Layer 6 of a small transformer language model trained on English Wikipedia (9 layers, counted from 0, width 96). Numbers have three digits each and are written without spaces.
Take only the direct path to the model's output, skipping the later layers: a vector added to the residual stream pushes a token's score in proportion to its dot product with that token's output vector.

Output vectors of the tokens that the questions are about. A number n stands for (n - 500) times 0.014.
" denote": 478444478484477509527468578564486480539390505414476479559545475369448450529504503452579493487449581529527442520524475642481531443591540461454527522485481506580535465503556483448463544456473473477515548496598492415448487537550471550520469496681503500480447555489505456471440485492462565542
"minute": 541517468492537506527452530529474405498405523497426531511472384437520515560429516453538435469464527550442380449587459494492507449554607526460541556486499503558521546494466410469482506543457498504571506476589516382478514533542510484621480485605515502502469538596531456523519449504501556467
" are": 500486510472491510481449519505478488502485472484510512473508501492478540530526526527542507474549539529525462488523533498495515459554479530447549463507523476497520528491491519532509510467426435519495495495593498470470470546526516494458520470601459505498459489536489446518471518492430515495
" UTC": 484449469540457490579509495474467458525451508458479500581490390434485485525541494444605464477436538432518477486535502498551545476605609534412550475475508541562505516498505548437481470498436463479557467446510480396416533500550459564499528517675515478553492594428548483455513453578450549511
" stadium": 517478401495488506536473536476511459509447547488498564514470454432464501534473538454518458487428550563525463472550569570488566423537523462462476526481480507567517438509489488412506506483409456526530505439568551408489467520598551512596474481641504549535430577449553477483530452548465452513
" ==": 494534410516477521495471537506512403434469455434538492564509431425451530564559557501506488439444564546542563496474487445528497445502507484466512463487491519534518471544496534424542529484561440542568449482607531460491524578491499538538584546619473451455490515532432458473545434543412490490
"!": 488358326530464523585470599490439289529293547423405512521561236257414501674481579321684367412376584597464398441539469515524553412611769438344495533460486460628612461544475413214536538577376449506627533336637589308433454621692603530640469564972613508592450652548535418465567394631420619502
"indicating": 459369461495446552527458551542470415491422469461466567546554388437484475646554518440547470461486556582518412436568511486483527435514512488474560498478482480590532453517522473484543495494473433473565469485653499453486518582440520489603463480650509501495508574551520440491554488509411528457
" have": 462447486476498485529452515497479484509508461498522502526520513464485529535524500481537472498512541537537438475525500482461525485535500521433531467501511476517539563507515502533508501462438452510494474485612491468461491556502486494488526499608471480493467506549476430508551524492478532475
" could": 498455501492520523541476541482457434530463489464494497503493508444513561541506568480534466444496582523493425469594486474531508456480460524442516489496492486507539534488462506467502492484473438516560492499563477485505474514519515525535502520618509509528455493486471449475528506535468547490
" to": 522464523494499524474454507489491481462504483525538522471479545521489551504492531526512516556505530491483506522529542509481484513461454490495501480507491487487455568486508488510549477530530432438485491473530495513510524468486484505486551492508483578459530460543443477505494483472539506461
" level": 484511463528519492556521525489492502451418507460540513486505488488475545502489490480495448499465537524484460502538482504479523480529565461490510559490515528554535506509468466465535507512448475473554485488523511435441496495538509452535518484616486523500483517513520495506495468548487511437
"spite": 431397505537482512538495515539485427477385509488434544492488428453529521522561482433496487400531603538530443430589433545509529458584479464485477487483429418581577470463460481455509511545464440467580487495594550429483539560534525559593503525622511562510465576561500462519465388528520540457
"class": 489405404568521456517473562507524410485470475445491509535482437422540535509449521444554450523459551473413435456480529480470528469526559530518510540487523532547516532504478407407562491501462492499561512421502511484447545545547546518537524540653521576580472517514442434497570466496527535479
" has": 472451507465514525537491530520478471473505467508526507521477500483493528534582501486522482495512548487518433498517491529481512431503485537416504480503501486536537538479492534529526505463507513508524481505551470469475518493495507474473523507583475500488448464530465484512535478508480528470
"”": 617505407535514456581474533469478387473409523457479469554447457427427524536554616464589433459515527597488458473585497465541542402492509475519570602500478405494589514543493483418528451507437564500543459472542508414485494521527529526558532566602509518465455587579491450407486443496462500465
"Matulionis": 485353329532463529582473599492439293529293547426408507522563238252407502670477576320683367410378581597465398439536470515524551414610766440348494533459484461631611458538474414212536540580379447503626537337636587308436455622696604529641471560973614507590454653554537420462569396631418622500
"inomial": 512477447506476515556497520464484421503439600415528505597537405436518490559521577426635506490471623522497472577531497557512539491570414471451527489450506443576550479515527429399531484434526448502555491393523504422512472463494442477546595611672447501478474557508488396460506467482404606480
" ceased": 475480435511497551541462499476447469536439484466485482561484477383475519586525554447551483431477553490504442492570457485523516468543515506454463461482482466544517501494485463458516520525460417518578514475521514436486529557551529556555524528663524488538439474546474465453582490559465552450
"):": 555503498443511489485439544458547442440476444507567568524493430391537463500449496457569424550465560540526465497552502500547449549580594462435543449495492526556543526520515477462523552484514485437520468414564538479499483489504421527484479476651529524525509548445460419487538478551472500499
" Pacific": 490443429514492534499454545517480485504435532474475518536554415442504555540465515495534438464524522519472484510508526447491510489552561484463481502487561494566513503490496452444500479511453479496566500466494515453494524528509538468542514468562516475523502526547494479520495522489498527496
" which": 485470499481504507527474516528444448498491493520533532497463527485454508478505539507499495473508556529528442480542475461462498466535443455505546514494521529523553480486480470422542464491514517496452455538594516482483534532461475533554466508551492517491564514538486482506532474516471506472
"\n": 546558510486513532508492490542523521468584499516519549547425493477493478479499506510524503484524509522537537473505500502491476475498502498496503455498463505493509543539465487524472490443535525439510537524518490505455535493472522463433520516484443522470493468531479470491445539490504453517
" centuries": 514492456498486458529439543439496483448392539385461481556448431441524549535476535443573457472446545551530450480574527483520489499643522466431487477486485453518546495490491427444486531533452523532518540461617478367458488554496539583588525524668473496548510570619565425499541435578396510441
"national": 461457466540486541510451522398410439479393569504476496513502405432507518537473520480541450490445538494521433464539512476540522446550593455477465537488476513607517492515475438418514499527489516505581492416612543452511549526590593492540456500657528511537452513544467435497535491472510462573
"ennial": 465389465566510547517441480463498498416416504498454505529527337434430533583549560409451369487531498495549486520508529480488512432590646471472489449497520459593536468502473461400488485512537487565542539422519500394496596476506468510616509551715538524525503568487503431508546496509454518572
" respectively": 466512489498466544572490538458496414497411445449449502521491488378500510571511582505564471486544535556519455489502481491544513516605525356442509481501493418506596501545426453475505473519466436573500492453648553385458490524522511478562443532619538518514520485585539444482475485563461526471
"final": 468478453503505556541475491473468429504390540495400444518511394426464562490557449406543479484472580475498485527514516595532522499554613463527449515499461552556468487525478451364492507517422518521565483420559516411443478524603516444557490526679549498537428537519512479519526517531519566499
" chronology": 567448479487502506522414563536489439493461443416498596563527427401429531524527515437605460473434552544572505510485533591483485480551440471435563382483491480621519437474503420423508548449505508532590478411583472448522528526537490587421485582642452544469454647563513448528488427552476493451
" grew": 456451451510501536550495516514469466481489518465459508520505462420452547577515488432554479440523537503531467460555451471438537445559521510442538462488512489529518524492480468444534491542488446521587530504517523463481499499534495549529541501666502473529429499535488471465547464530469582463

Output weights of attention head 1. The head adds the sum of these rows, row i times number i of z. A number n stands for (n - 500) times 0.0016.
o0: 676439534597403344540429416539682496506437460568670334587726725485464481453460727463457274753298627423488247817522295533561427308386504405755723511512428443588561297738760366440604371477601477494475601451623443366455440358569461576370479533515482583366571478599481446134481382471559483637
o1: 577501466367537564610465441493509649408325587498502334505569501688513302662581561371339528543420588341432737378309473746350484530410665699499181437425359491401426558372374810287407369443474556640441504505402702394403632535495585563345833445675558490646683542343502701504547554550645249471
o2: 486555268573657704440604415538691637304342418334683540417576378216482576457445676533620359382510713654589623460481645527603809619598605075577114535319717631421401427562430404327646573435458639419523080354368471488497397315474690709357752423544296729386713574543592707714307474514571364198
o3: 517202498523351366567562640253577661629852359647550690600464450488579399319290406470444434525606290476736379471570431392357389770599588088828371550656569634418527276486346475317300536697361761455241487532367522603445588457600491355474575442408970690648603566458668589319655394383513398542
o4: 556338386443525778429547540563625460572470350473569381424645193429540527929492442639544521721540593365383372367512450372380542538405517480560699453631568390669432751280520471346504734344758487531540496609400609651189569485497235636467428624502514526445283484164484656216461501595599674499
o5: 515401517401484439420467103474400621362478603519375486509442188746327617508814472671444522628594599502427832510448656508605886365517447534589417421818261504660543283605460736433673534427596397615518507541401400589551412683222517672565624631458414530510341327629524354431450371378326333423
o6: 539431511438358576641420322524482546434550433548485602618646212201479500293536503416453692568534387536398483621527777573867652522565677468576635623782546482418345555686459400477071478451535627359530468397395619512496616548433459371504462298426432501751469787373451490465215445652372581465
o7: 472522549388727306621203311597517522651675472364528387427515348456272442296429469409392501460542785634264476406457564439708647336754373638427788549452558645508468481357377717456353431599594552606359626419410426552504421339464377666649445210607414465505606637606609453598625702376419672630
o8: 398532402449367767647343280502491580405682356492341352714587801456456473850543519398587516518753419702449319216646403524314510393489259513304382560451169339361547635459463501460230571482813620579627514521623459603363516656440315562670565542579427318605577530775530470611290814519481522325
o9: 637585415461513538503468468518529492296533530437709445502530588427566370613333467424278496708526314335483505447377324422684672350412461725570689359162443640502430364592357358468300491376411557623658622533599417688342376519484610582606553562634250766483277523522637571522820437651377698575
o10: 337466462637339528739531469639577747545484586517515630350601657597287604509541539496348510324620793475394446552682535438359431486563288813493428624662663457411395506316382818237519450386499307638600639498342255454609375526410640656424343493843401470433238439552263451582541471544451401516
o11: 317289342322635672601593470562347855450478610302356726775384583471360658446461620645565441466497612158581484687364724404732660428476488646458385449736464646623335539461440408591276500568144439547619386497314534227415598505520458287444518199535498441289439676686726449785557707383503572465
o12: 456385607457439216311478572590477622509383625626486519649524413546499549465804368494407394642299290353132390552542435585340542845545594476498490670359743218637256406410653642527669577669632618345415472578642408403474577634458280708600665380597582466364497706427534561514096544620455623226
o13: 858455346524525434358210464536738612456436463463638781375431609451680467379520644423468529597642673554475414455691490432629592484501564335565379347459304259629668380321527459346488640523407435392624594397641574408443452492469684593375505486118615590464454557619402367366613502511617569579
o14: 639483448544432413628468373739771491481496417456543419536573397446436552296607501333600552479174546475380541494435447725192569560591480362582404452258485673774485481948423391507285527458356306430718649608325562632478596482340493329517651553400462452410539583532663735722471348513497483517
o15: 538517365601622638501737464553249596325540725654422307504455571719483406524370546710557554591543304614450478615592590575362179244317656445448330709288625563449488397342639498620421384717238517378395649489341496526557467554605686643509380358458508386803496571364486471364531663345492447567
o16: 569282605342444610501540625548389506559708438578548520456303481509492276532435445432499608372530333549077827690494614271453487527171677500715484611164632472399393432596545627492583610695830378551527567312573579528565270575721444387402330502692563384665631595414378601377352255559631437605
o17: 348286535519445699551574583833457710401470378432438531508637618294523596541428196511668707429694381532378300522597603495475457149550458666212583483444562817480599473272391442415667515305718546598399324532655480419440619474761565356668549533430503377506562366639270525512772454503325370476
o18: 620464461644589402441674575599563498470701613502514448299722586581450508641430238396565509226474375505554601228537587394451341373512685762486555396629356414512461487508294412723488564356551359496439396689488536424633287453421589419240800670574530250423427620664534465592350719284501674548
o19: 236459379621220345543753447335617365252528565721436700348454574543414256514478615543352807473423496648279607615305550479582530581497154384639318476335797373405600531545612433529705419484647460579334509595589718311369526493500694612523370708413683605457625342704481616593320540398456582401
o20: 451632771398457576523504596591584601380643107603235458623781460233422233595577454271601475436495413466452603761584460397361420515421357682444712640364604303510737546499667735406386515544226643493510533783352477339368499491425630638673569394419590320716272570473486261520399592640521485424
o21: 721749395361417492545293468454577447501455400415824352454444692436386713586436275399543576436377702708456504626513420586320566579579509551438366558483569516465470362225539646494329672406656040753601549542404394424621542727501394582555524588505377418356421377484514538402756679811225519414
o22: 433509354458715311619133401670484440382343639364423526562359567607613587639381192453393732713366586153545595708706529130300406632527597617705460725641626411345396576563455501492528558641301453669642106288519417453606421646428465673602561591622396449551544363649412532633713212500557552426
o23: 618405531710432291457422559532419339491394400354660313331660693502529625580481737608604451643472768267275467482521510647537495615213238614628256670419516498447518349504815801356512375501439450534662147656582551558722558454506423546614767561276433205460528467312707606554467228544362576500
o24: 295326434209601639582711578472461412572688265603708659449590559479571568698789401474356619458468576558482452591627420674627524308471452617222675466543482479577725465624437657696458531420375586506446508445536352232477480666393329470225661440803353403675389348265410408446440457519301601519
o25: 643626231615411673324316257595501371541396614350450478634721496662441598458625498530450467406425462506252467288283485513364465668525437267616617716525671497361453415689638402485474525537568652615328363507492493650566505791426827351611311450275440588342875706646518420473395248575445498641
o26: 395495605535618564491547377730489647408483512511490488343555697275634334455531392491525474764444444275544629498716372651368654509529331474511664637713479403618175343348628449388463569522412624478269480269345350650636394651695498501432487549540383492444478526563793742615341503568348449295
o27: 590465579483395401643355423797385402545686522481491537491255591755427597303369714617601470563561540553415488517562449480409654525414564287429632492781399503592592670224474245549488293299307720114434795506622534458325489254543613371602582590619483683460604571581652483462298227645468349531
o28: 618836491499526472613745343548426629568469532146537536633405383413454668534518486365172298372611608522556310387577547267376592612622414501442475375230541519461699561500449706576342645061499748611568687660505281730471602516612589344221383714393572439766452467434585538375697453492410422407
o29: 658396423350345336413425572443761329695355671412498560478541529559367479619647391433410293443482518560629647814494521473658705413563459536479612470297364649453736588291742459379406498499542463622397498158498441591661465352606495625371522573624535684406461535575682434507494233307490394560
o30: 408290535599420674502413697522398461457717493673785596406393553238428476562436402418568446351706569415614378480306605329308373229630563498786296525426613396647522449420683398500429460541505450512435412622474405389645609513386454610414444614597509549599471573628526475497563698568327323798
o31: 513456562542492416401461398576569497449340598461490281614657346369316548446272418535426660567529526507293860516458696652621459546359679620508565515247631475494434610537595359531822633420738782564487413498463085727474610510556450453545495400505585730371608587431592330309301377211451445554

Each question shows a token from some text and the vector z that the head gathered there. A number n stands for (n - 500) times 0.012.

"za": 588494513529575530571466454486519563449534478461387524502420389504501367518539482678459458472432
Pushed down most: " =="

" |": 598482397595577621719587578284670634559461575367310700598666607592495538524546611569352604497478
Which of these tokens does it push up most? " denote"

" to": 645484540512567548379317360360465456431546507464327511525500405370561495566513431751375493367383
Which of these tokens does it push up most? " to"

"i": 515519522520494597517420373436505675436584404447323532489547339491585448513580416611352493499378
Pushed down most: " denote"

"),": 539476538459556599480417527406513579342454439426378584563457386506509444585467484616481459440442
Which of these tokens does it push up most? " has"

"2": 516469535558562542535435521419513589350486463438400537568429375484523334558494487622444418494444
Pushed down most: " =="

"ā": 505532516527477606511411363431508690421579390446322522501560334488604471509576414591354500502371
Which of these tokens does it push up most? "national"

"ing": 558472494442647533435324421386459488452533485476328527516507351395571512574465468725322530360406
Which of these tokens does it push up most? " to"

"vo": 580415450458526583568553465440598585498465434477369468574535431510457463498550486711516422489435
Which of these tokens does it push up most? " are"

" ex": 733499625742496372575449317495286542174563490437425586462424248334479406361724538847480495387428
Which of these tokens does it push up most? "national"

" ": 511446505568551588499574528386598606571526463437260477555428486502468452420523480708566348449385
Which of these tokens does it push up most? " centuries"

" Q": 387469520562569558543529474329498633574428475543517489517517472464535504435619552440437430516523
Which two tokens does it push up most, strongest first? " Pacific", "final"

"|": 497511542548631578586515379424501542512508452513511550477412554497563488490569600446421512442594
Which two tokens does it push up most, strongest first? "final", " UTC"

"1": 341579381421474656441560455328565658656396457499517480612485504580643596494650576273405511484504
Which of these tokens does it push up most? " =="

"---|---|---|---|": 507446478393557584562533335388679640553384668433626586590516496552594795597585484259470586627653
Which of these tokens does it push up most? " =="

"u": 506434499535577587532411528421456590345485514455417528601416363488486351528533507670446428461435
Which two tokens does it push up most, strongest first? "\n", " respectively"

"ia": 271486557715522569458349353221520651480515489603625476571604574299470537309625505365482399593605
Pushed down most: "inomial"

"ly": 602539806898387370473500182339547669196539517616391542399471304471440420407462766877602522412229
Which of these tokens does it push up most? " stadium"

"a": 523510517510501589523421373428510692444585391445311539494558343494583452517579429600345481507374
Pushed down most: " denote"

" Race": 315612355376450687403573455326590661698391470488514461637479508606681629501675588214390524488497
Which of these tokens does it push up most? " =="

" Team": 420482457561554563557517451324494643539402425535546537539512487503530504467582538440442463485532
Which two tokens does it push up most, strongest first? " Pacific", "final"

" Rank": 421481370504429631527531401358569586739444448568576475630447648402646610431573572314380435551643
Which of these tokens does it push up most? " Pacific"

" Yugoslav": 263492559721519566455329352209517662456524497609618475571608574296455535301633500361490391606599
Pushed down most: "inomial"

" fashion": 593361569639544437481509477480474482379451350489415637444522221350430507389698462818466429504438
Which of these tokens does it push up most? " which"

"j": 451422508482627560517497566485587686345459576471334661550367469509519409407453457579602296475443
Which of these tokens does it push up most? " grew"

"se": 381376496682532688642529440468587803500392584567364621564398511289350457319530566753591418441531
Pushed down most: " =="

"en": 455433566468544477564484433440599664494490342444439442568536401464485435486560399527421426555433
Pushed down most: " denote"

"le": 451429503507599579539493525466573688389452536494354599565397465483503433413485470615578339468450
Pushed down most: "):"

" Pts": 468493483346553590490464301394720617692357713403638531577520439571688830520622393171490538663706
Which two tokens does it push up most, strongest first? " ==", "inomial"

"\n": 600451509592646558583531428518454485435523416517439604478274544481403410545421541676616533437517
Which two tokens does it push up most, strongest first? "):", " UTC"

",": 552422488656646578531537501533447424395472411529419647519339433467392401589423602793593478369537
Which two tokens does it push up most, strongest first? "\n", "):"

"-": 662346557612485578472447384468426536289594486384360644501387244415539398429562571787450500418392
Which of these tokens does it push up most? "national"

" the": 679520560577415533439467433328568489298551531418236598453365302537571466378757483748599577471337
Pushed down most: " UTC"

" P": 550422519474545511586525509507573586486507475451379534517450397542482389446561510601445406491412
Which of these tokens does it push up most? "minute"

"s": 734460560487467518510408380340489419238529488386203520496433315325372503475614465808489587338382
Which two tokens does it push up most, strongest first? "”", " respectively"

" into": 824460566594528569435453209338437560229533533500386502473507374409508511385658477914348534312452
Which two tokens does it push up most, strongest first? "”", " to"

"0": 597481466478539546619482497478533534463474421498394528487385419528405286604457458605409415521518
Which of these tokens does it push up most? "ennial"

"ي": 526423506565562535582478439395464532427485436433347520467488396545431425580471428587411464462446
Which of these tokens does it push up most? " respectively"

" first": 551486484416652453356579482415568681362446396433262659467412491578613526562411532669535601448391
Pushed down most: "\n"

" after": 584510561378600392413479671438560540316546470379308690546483431611653509487517593577392501373329
Pushed down most: "ennial"